Layer 5 of a small transformer language model trained on English Wikipedia (8 layers, counted from 0, width 64).
Take only the direct path to the model's output, skipping the later layers: a vector added to the residual stream pushes a token's score in proportion to its dot product with that token's output vector.

Output vectors of the tokens that the questions are about. A number n stands for (n - 500) times 0.011.
"May": 518 514 577 448 551 435 513 610 516 541 514 553 491 525 454 509 441 472 404 525 540 558 398 438 518 484 490 503 492 485 579 505 434 517 508 423 544 472 536 502 547 490 448 443 471 458 494 494 466 490 464 553 410 420 619 492 442 538 478 523 572 547 606 499
"unch": 437 401 564 535 474 540 565 589 508 522 507 620 506 556 448 401 459 495 398 457 523 547 462 467 522 515 380 477 516 452 500 515 517 488 597 414 585 373 548 508 454 543 480 412 438 416 599 426 537 539 504 569 398 537 614 464 537 465 489 536 577 585 516 483
" listing": 462 414 655 600 539 403 517 627 484 540 549 611 451 623 530 480 469 467 371 428 583 465 490 388 524 512 451 611 360 485 529 472 452 567 550 422 520 437 572 459 404 610 492 522 549 440 464 415 447 595 447 557 376 298 639 554 438 579 510 557 571 573 474 420
"’": 472 547 562 467 463 528 525 579 493 504 560 498 492 463 502 503 460 513 405 519 519 500 498 405 537 475 490 542 550 533 457 515 525 411 579 415 502 491 514 512 543 531 478 488 525 414 493 477 448 581 495 475 460 459 508 510 506 483 447 493 508 527 569 555
"DT": 473 409 576 563 467 457 583 602 558 475 541 530 477 462 500 464 551 535 401 431 519 540 425 409 496 487 373 481 543 462 560 517 398 463 556 394 490 519 576 439 472 448 474 440 567 509 558 412 475 573 471 563 462 418 535 569 497 493 513 546 594 624 588 496
" сэ": 416 366 818 379 483 264 832 969 579 644 706 616 378 774 360 335 297 528 171 188 755 553 360 158 355 409 282 710 544 553 709 363 263 387 741 216 845 324 844 402 380 354 303 212 581 335 393 317 311 978 522 831 244 231 918 760 321 688 405 502 809 840 647 242
"î": 473 480 611 526 430 454 612 633 510 553 520 502 500 527 440 460 513 478 428 459 517 525 432 434 500 429 526 495 511 493 522 473 444 474 557 412 548 436 609 498 552 508 440 448 499 438 516 472 480 641 475 505 428 448 659 538 472 506 404 519 585 472 538 509
"ing": 554 444 483 475 415 497 484 549 507 516 523 497 579 488 639 522 422 451 483 494 499 467 414 537 540 504 555 545 416 463 479 510 437 461 514 457 523 436 509 548 536 553 546 528 489 461 443 523 473 463 521 424 458 566 521 556 495 522 471 604 497 510 455 550
"elli": 518 472 512 512 506 432 501 602 511 540 535 530 415 572 458 408 475 518 498 555 517 479 492 402 508 468 497 503 520 438 475 515 486 486 518 410 629 464 570 488 528 503 486 400 520 396 556 505 494 562 484 544 458 455 577 501 442 503 549 526 573 617 455 432
"ien": 506 517 514 450 525 510 534 625 532 480 530 491 404 496 480 472 418 523 504 459 579 493 537 428 503 468 400 457 522 476 544 470 445 514 501 421 579 553 598 447 582 474 495 425 507 456 496 497 481 644 484 514 384 467 579 563 478 480 453 588 554 536 490 472
"ft": 454 406 527 489 418 496 537 581 528 537 486 557 478 558 530 377 408 498 434 428 517 592 470 441 468 467 461 557 570 501 546 536 465 455 517 416 476 480 505 497 497 499 472 474 521 437 534 487 431 592 474 532 486 587 558 525 537 560 572 548 538 485 563 425
"---|---|---|---|": 428 380 576 418 582 563 483 585 507 501 504 521 408 574 533 362 556 457 431 393 566 572 516 449 550 432 514 494 504 539 524 509 426 504 522 449 495 406 626 493 535 500 559 485 539 554 450 417 449 558 458 514 394 448 546 599 471 543 534 565 599 536 513 385
"^{": 376 416 539 537 513 462 582 610 547 534 561 525 468 542 486 444 579 454 448 469 521 485 462 417 497 433 502 550 418 510 524 526 547 412 524 431 541 427 552 512 539 520 464 484 426 472 554 469 490 560 439 535 489 492 477 515 527 548 484 525 558 563 584 403
"in": 514 487 533 510 527 498 480 550 576 506 493 559 458 431 518 506 507 481 517 513 495 520 508 455 517 486 504 504 455 416 511 483 409 497 491 457 544 464 528 539 550 503 533 474 461 427 489 541 484 515 489 439 508 585 538 552 559 464 448 590 511 472 448 474
"sqmi": 508 434 575 614 572 434 589 648 448 533 474 566 445 577 475 514 533 514 351 474 524 473 466 369 390 468 485 574 497 556 643 449 392 566 575 424 543 376 582 485 392 397 487 475 465 421 526 472 431 594 470 585 416 437 579 542 485 638 428 528 600 663 493 359
" of": 560 513 470 541 463 523 493 522 480 414 508 545 539 487 552 533 571 431 400 495 501 421 498 491 550 476 483 515 505 517 506 521 492 492 461 501 470 542 508 502 558 491 472 456 456 526 473 581 526 443 527 440 552 458 499 541 486 504 473 556 469 515 498 505
" Insecta": 466 503 580 495 532 438 535 647 527 497 541 576 384 650 466 421 415 546 374 337 576 542 521 444 401 506 495 466 495 465 451 425 485 514 606 403 539 493 673 491 480 501 374 451 482 417 655 401 432 590 468 561 452 366 593 560 493 520 490 516 621 699 623 331
"iti": 528 463 496 509 534 471 443 587 506 523 467 497 438 581 455 476 448 554 455 503 530 520 499 426 506 429 481 460 506 457 533 498 426 496 518 437 521 381 572 520 503 561 475 495 462 425 594 401 531 621 491 557 439 480 590 520 494 462 521 536 543 617 485 546
"M": 475 456 510 490 551 465 541 584 573 562 502 505 472 467 526 503 541 497 461 485 512 546 516 440 467 517 508 524 510 500 495 554 512 532 491 430 445 536 546 469 478 457 480 468 519 455 518 455 492 502 485 483 482 532 501 442 504 487 474 497 547 527 516 482
" Cinematography": 427 450 491 495 478 340 552 626 468 521 501 547 497 533 444 446 509 557 414 403 565 453 454 430 510 533 448 420 490 565 549 443 410 532 555 402 626 440 651 439 494 466 563 464 574 412 553 426 549 568 477 560 407 346 664 567 544 561 558 510 608 610 515 391
"ington": 430 462 580 430 484 487 565 616 390 510 540 519 481 522 589 521 404 543 448 467 543 474 452 449 490 561 504 573 409 523 535 517 466 501 437 403 633 476 593 491 517 529 491 404 543 473 516 459 427 558 496 480 402 474 561 492 439 543 484 562 570 526 534 503
"ated": 577 431 522 499 423 478 495 572 529 527 500 495 507 459 540 462 477 456 436 475 554 439 428 432 541 560 489 492 512 451 586 538 387 476 497 411 539 402 460 491 527 483 388 470 429 521 512 519 489 574 517 513 491 522 620 530 513 596 601 492 532 623 494 504
" graduating": 456 355 545 422 478 438 529 625 463 546 563 619 506 522 538 426 475 495 357 488 531 507 444 390 509 486 550 511 562 566 571 487 445 442 563 456 631 502 593 457 510 495 494 416 487 370 523 461 395 574 447 593 452 436 584 553 455 597 470 566 581 585 483 427
"хэ": 414 380 818 365 488 257 814 968 591 643 708 613 359 783 349 345 316 542 177 179 739 541 361 164 329 421 325 714 551 545 723 353 267 391 754 226 838 318 825 387 397 331 324 229 572 341 414 317 338 985 496 809 266 253 886 738 297 693 385 500 802 835 662 252
"get": 468 431 538 508 520 406 611 680 446 506 469 578 386 511 418 514 420 550 475 507 552 513 493 388 450 521 456 523 577 445 551 464 406 485 615 446 532 354 552 466 555 441 480 453 556 476 527 501 456 568 481 536 425 496 614 456 429 548 548 583 554 616 550 419
"und": 518 458 501 537 456 513 522 580 498 573 519 571 532 552 510 472 455 463 469 436 506 510 438 491 529 455 457 449 545 479 516 579 504 445 521 402 555 422 561 461 509 491 492 457 513 480 533 456 579 563 502 475 421 500 582 461 411 464 494 535 560 498 543 524
"enti": 503 426 558 483 540 445 537 629 493 537 550 556 533 515 405 497 449 547 515 387 580 460 467 394 470 459 530 510 509 428 527 573 428 497 568 387 495 343 619 512 465 497 473 492 448 420 565 533 473 576 468 629 424 448 564 562 458 513 492 559 542 647 446 445

Each question shows what one neuron of this layer's MLP adds at an activation of 1. A number n stands for (n - 500) times 0.0017.

n374: 413 645 496 540 410 357 362 495 521 545 502 542 570 539 490 554 382 586 703 630 515 511 596 407 475 548 559 620 510 705 460 443 474 535 402 461 562 679 553 578 557 514 387 425 496 486 427 482 489 608 387 443 543 469 411 520 333 415 587 443 355 464 259 405
Pushed down most: "unch"

n436: 382 307 641 575 456 397 274 581 617 498 286 425 687 685 555 620 442 412 624 469 584 528 521 384 579 587 477 634 672 580 571 642 445 454 354 521 542 551 491 527 522 543 453 531 312 269 521 627 468 366 160 565 348 460 552 664 676 512 457 539 541 418 477 598
Pushed up most: " graduating"

n55: 503 506 507 460 597 481 551 519 389 440 612 659 425 529 654 442 570 291 686 614 501 483 524 297 534 512 529 483 481 409 579 335 624 508 642 300 588 790 605 524 460 525 462 425 562 335 509 645 615 283 460 471 284 455 403 353 675 660 470 474 538 574 407 422
Pushed down most: "iti"

n143: 514 473 491 528 486 609 320 359 469 491 533 357 352 502 486 413 546 668 514 532 610 571 358 490 295 527 379 456 471 488 537 510 707 439 570 626 690 568 374 488 534 560 414 635 524 483 488 522 485 451 530 551 549 406 408 569 564 535 364 555 559 481 609 455
Pushed up most: " Insecta"

n144: 726 510 363 431 587 634 194 698 374 488 539 517 190 425 734 473 486 422 473 587 744 591 575 308 582 675 492 237 285 330 531 455 749 635 622 585 505 382 765 459 688 523 520 739 444 693 360 454 492 517 394 348 486 343 383 550 333 523 721 676 306 287 423 328
Pushed up most: "---|---|---|---|"

n349: 519 374 395 403 631 542 348 464 415 382 400 489 613 505 513 610 428 461 626 473 734 523 494 428 586 561 328 386 602 558 514 442 418 483 407 444 484 481 549 527 573 546 608 463 591 436 549 502 647 584 688 532 496 433 455 563 517 287 614 379 539 628 617 302
Pushed down most: "î"

n495: 515 485 325 405 501 491 475 502 485 510 633 562 491 430 559 478 597 480 449 412 369 503 498 440 347 521 575 528 485 520 561 499 533 573 555 618 725 401 389 474 383 667 566 420 590 558 592 570 489 468 636 485 556 473 328 300 372 617 412 471 757 458 372 467
Pushed down most: "ien"

n95: 371 408 692 224 510 534 471 618 488 408 401 486 348 488 418 593 372 352 629 445 746 435 510 570 580 491 542 333 685 439 385 420 497 459 483 546 495 753 453 675 560 595 495 514 487 552 478 665 432 574 440 402 387 401 515 526 601 514 317 448 468 550 470 584
Pushed down most: "sqmi"

n97: 492 534 466 325 497 366 402 382 541 415 450 636 552 620 519 518 687 672 321 266 220 457 685 484 375 437 374 538 447 406 673 593 398 489 460 760 649 407 358 572 562 568 451 570 483 293 557 581 487 503 416 648 486 396 463 397 516 588 528 491 651 535 561 676
Pushed up most: "хэ"

n263: 554 346 455 504 576 592 476 469 506 434 495 395 289 438 467 394 433 437 565 148 504 584 663 386 421 570 737 533 494 471 578 462 460 462 505 540 540 501 636 592 623 510 586 443 489 495 515 659 538 463 381 572 604 540 662 460 325 478 366 589 578 481 345 482
Which three tokens does it push up most, strongest first? "хэ", " сэ", "---|---|---|---|"

n337: 442 397 387 630 427 597 323 485 521 566 515 636 456 557 341 544 606 425 457 448 518 642 401 457 425 557 347 395 517 699 488 631 733 528 592 448 703 609 535 501 250 461 448 495 565 465 465 424 492 380 494 301 714 374 500 669 431 582 359 496 344 473 480 576
Pushed down most: "get"

n311: 453 352 455 614 427 493 930 498 661 579 355 383 398 513 292 649 565 375 314 628 646 426 346 429 295 388 494 519 190 425 664 449 790 483 464 591 402 597 346 439 557 453 512 524 337 586 482 453 455 512 512 375 516 548 494 412 638 626 522 495 838 495 685 632
Pushed up most: "^{"

n211: 559 535 360 499 390 348 605 625 533 514 585 586 575 437 349 571 517 427 424 520 330 640 482 550 349 525 612 463 351 415 532 398 465 579 494 909 463 167 523 472 594 598 437 412 353 606 386 441 611 518 519 354 437 287 431 536 498 430 538 401 667 634 671 618
Pushed down most: "ft"

n181: 282 605 490 490 460 253 706 356 279 363 298 628 588 496 399 649 537 386 445 299 248 790 499 705 505 790 613 570 464 589 462 238 207 532 567 730 444 700 676 59 733 419 409 569 693 393 451 420 784 543 865 484 563 562 473 255 740 337 492 516 375 420 618 465
Pushed up most: " Cinematography"

n129: 374 450 576 649 528 757 543 556 534 445 410 566 625 404 749 397 618 523 606 475 778 252 452 494 402 476 510 563 332 528 481 396 381 547 413 294 454 649 437 640 523 417 521 482 482 507 567 385 561 488 551 600 446 383 597 397 491 512 384 396 591 436 424 478
Pushed down most: "get"

n200: 331 540 523 390 562 381 580 458 548 457 471 436 602 480 474 564 526 669 597 439 520 327 586 358 457 373 739 612 590 410 559 466 478 368 521 625 505 455 455 685 558 490 383 502 436 479 678 531 492 495 462 449 702 356 462 543 536 385 517 507 619 520 358 492
Pushed up most: "enti"

n294: 392 516 530 594 524 471 496 578 636 420 462 554 436 410 521 534 710 412 392 348 538 437 606 534 594 604 462 416 670 574 305 433 230 544 410 590 174 513 210 322 553 357 419 752 559 481 744 301 573 529 522 428 586 359 417 597 429 559 532 488 670 661 677 607
Which two tokens does it push up most, strongest first? "DT", " Insecta"

n133: 675 594 388 588 582 467 453 402 467 683 540 512 378 491 489 474 437 664 478 535 597 586 521 386 363 522 496 441 534 668 518 599 484 304 449 371 508 347 716 764 450 555 467 543 567 626 327 567 401 517 254 315 501 649 477 561 601 454 435 504 501 353 363 523
Pushed up most: "in"

n389: 510 360 466 330 579 450 609 488 442 360 540 503 594 429 495 519 528 679 638 530 668 363 396 476 639 410 545 454 465 491 444 409 516 435 476 435 519 606 439 400 584 435 504 717 621 251 579 489 441 502 437 565 509 353 446 634 525 510 601 641 630 578 518 501
Pushed up most: " Cinematography"

n351: 451 372 659 299 338 606 520 716 495 507 601 777 399 539 351 796 402 722 678 439 372 553 580 655 549 670 390 680 551 429 645 340 647 557 833 564 394 493 453 498 338 510 590 498 468 252 259 394 673 418 185 518 531 308 513 454 452 406 432 629 464 270 306 510
Pushed down most: "ated"

n485: 401 592 478 734 435 602 592 485 642 379 493 416 622 477 417 458 406 624 660 409 507 539 421 485 451 378 617 358 494 339 359 336 455 439 367 508 590 611 443 656 566 512 413 455 538 459 573 539 465 532 489 661 437 482 564 675 568 332 365 607 759 528 394 493
Pushed up most: " сэ"

n250: 530 361 376 356 418 409 496 538 579 575 560 495 439 394 250 587 368 505 606 397 654 618 358 459 496 502 554 448 667 489 686 541 738 427 398 633 266 595 462 623 601 711 652 521 466 575 561 563 301 450 275 583 457 475 551 285 488 544 488 499 626 588 414 483
Pushed up most: "enti"

n395: 514 427 517 505 592 602 473 598 425 447 570 447 307 707 551 518 531 468 529 407 517 412 646 549 548 620 558 518 516 594 475 410 457 392 538 449 428 386 592 723 543 408 395 416 399 543 571 586 524 485 445 502 567 451 337 515 623 447 416 454 437 376 522 586
Pushed down most: " сэ"

n442: 439 506 542 515 602 404 383 427 515 725 489 473 505 549 647 469 484 462 509 507 526 443 435 416 730 495 510 376 447 362 531 526 463 487 313 355 438 484 618 436 705 381 660 752 629 422 477 405 527 491 424 481 441 510 530 551 517 473 461 571 575 520 438 443
Which two tokens does it push up most, strongest first? "---|---|---|---|", " Cinematography"

n440: 377 702 513 424 409 530 546 615 367 380 430 534 469 498 445 439 485 498 665 511 276 694 521 514 384 487 416 497 569 361 398 291 475 387 636 526 665 579 685 354 410 553 470 656 560 533 532 626 576 545 637 531 471 548 414 324 437 491 547 583 551 617 354 362
Pushed down most: "ated"

n306: 502 394 523 437 426 500 502 490 444 416 612 691 682 380 463 176 590 413 337 624 489 450 528 398 550 473 530 462 565 610 533 417 561 495 394 358 537 615 371 456 565 285 414 603 600 367 483 737 386 400 599 569 465 413 597 417 516 550 755 609 399 590 614 485
Pushed up most: " graduating"

n276: 335 241 601 378 588 670 466 586 302 429 616 504 464 458 346 496 597 228 630 436 567 312 309 719 582 628 570 485 481 529 498 584 371 391 482 541 520 356 763 510 499 645 405 691 561 652 495 561 389 368 390 448 695 475 612 515 531 468 518 221 488 778 694 478
Pushed down most: "ien"

n137: 529 690 565 486 583 457 722 613 504 470 332 502 444 531 609 552 436 297 512 537 277 489 516 457 521 492 484 370 547 412 345 559 351 473 338 291 542 430 335 680 450 494 471 629 457 445 322 641 560 573 505 561 588 868 385 552 626 330 464 617 502 531 411 519
Which two tokens does it push up most, strongest first? "in", "ing"

n113: 555 473 305 583 577 584 449 459 647 550 592 496 739 630 524 422 483 408 536 502 490 386 349 436 443 469 388 332 563 368 496 642 517 587 469 322 619 382 458 633 589 524 580 448 487 507 553 422 458 458 573 475 598 554 415 473 477 526 429 491 678 495 467 381
Pushed up most: "und"

n282: 493 617 475 484 455 450 372 534 458 504 663 637 310 624 470 178 524 755 678 523 382 284 719 315 420 318 690 447 613 556 387 526 638 291 426 597 433 309 526 529 627 590 575 730 493 801 508 503 295 599 493 596 276 682 700 532 349 694 506 341 457 292 507 352
Pushed down most: "DT"

n465: 212 608 599 560 422 672 433 457 568 424 667 330 594 478 563 527 518 300 487 498 520 564 529 367 604 372 538 532 638 485 352 588 603 458 558 539 349 775 505 602 306 645 486 541 480 500 549 491 603 505 396 463 422 540 417 523 543 448 471 333 526 490 518 474
Pushed up most: "’"

n494: 466 566 505 383 521 522 377 651 618 480 452 455 423 478 447 374 560 366 604 573 409 382 301 476 447 544 507 593 431 602 630 539 587 633 540 358 587 466 509 434 534 542 538 616 419 629 527 573 430 448 591 505 475 501 488 553 571 556 535 374 409 520 420 385
Which two tokens does it push up most, strongest first? "ated", "^{"

n332: 455 523 607 490 527 498 461 498 414 626 414 505 532 572 425 533 355 351 566 615 567 592 509 528 651 458 489 357 426 465 625 517 429 683 389 463 455 486 691 413 597 725 479 439 586 603 490 530 524 558 493 729 380 500 482 451 491 372 508 564 421 496 336 410
Pushed up most: " listing"

n73: 389 407 507 442 528 478 496 348 460 310 667 545 634 525 505 482 557 551 597 524 564 320 471 352 610 430 560 630 566 537 450 341 573 583 320 506 741 633 422 531 336 603 526 621 437 438 596 514 399 395 501 422 659 410 576 619 461 390 420 430 626 461 461 472
Pushed down most: "get"

n381: 438 424 558 506 235 503 567 715 560 362 400 637 485 430 412 545 526 508 531 520 552 450 321 547 580 552 412 545 378 432 395 435 438 581 501 448 632 688 363 516 458 491 397 554 413 327 643 451 576 382 632 367 481 504 492 636 655 537 364 664 607 578 594 417
Pushed down most: "---|---|---|---|"

n325: 323 508 537 284 638 733 328 420 308 450 345 786 547 638 345 390 601 401 360 255 387 412 568 584 521 355 246 503 400 591 629 729 456 612 368 582 592 610 570 479 549 596 564 344 618 583 422 536 462 536 626 352 524 847 594 586 640 299 518 563 593 329 415 629
Pushed up most: "---|---|---|---|"

n12: 405 560 534 559 664 539 420 424 540 381 754 512 420 537 555 512 598 432 601 486 541 312 228 484 581 552 495 513 318 352 336 672 400 545 529 485 499 537 675 424 425 535 524 394 331 441 715 486 646 678 729 507 291 489 688 377 630 493 412 306 575 517 381 634
Pushed down most: "ft"

n127: 524 590 281 556 372 489 561 699 575 521 381 563 614 574 390 579 403 558 412 563 393 693 480 484 500 634 538 497 513 549 534 562 430 356 602 590 408 508 470 499 308 557 564 625 528 395 590 561 445 518 365 552 400 670 276 501 317 478 512 431 484 358 601 383
Pushed up most: "ft"

n479: 369 629 381 443 348 492 474 343 382 414 592 495 601 626 534 437 520 664 482 457 435 545 523 511 678 522 419 486 395 363 440 661 395 567 632 540 614 649 808 534 401 699 553 575 489 375 424 475 520 393 344 387 578 521 561 437 556 548 344 498 422 333 547 565
Pushed up most: "ing"

n223: 482 447 485 485 194 494 701 420 645 454 634 498 287 474 467 344 333 665 395 417 422 518 788 583 460 542 621 613 368 412 368 538 610 381 661 635 438 431 527 403 434 632 757 624 446 560 480 503 330 444 521 520 532 432 528 469 440 644 448 431 644 479 494 572
Pushed down most: "May"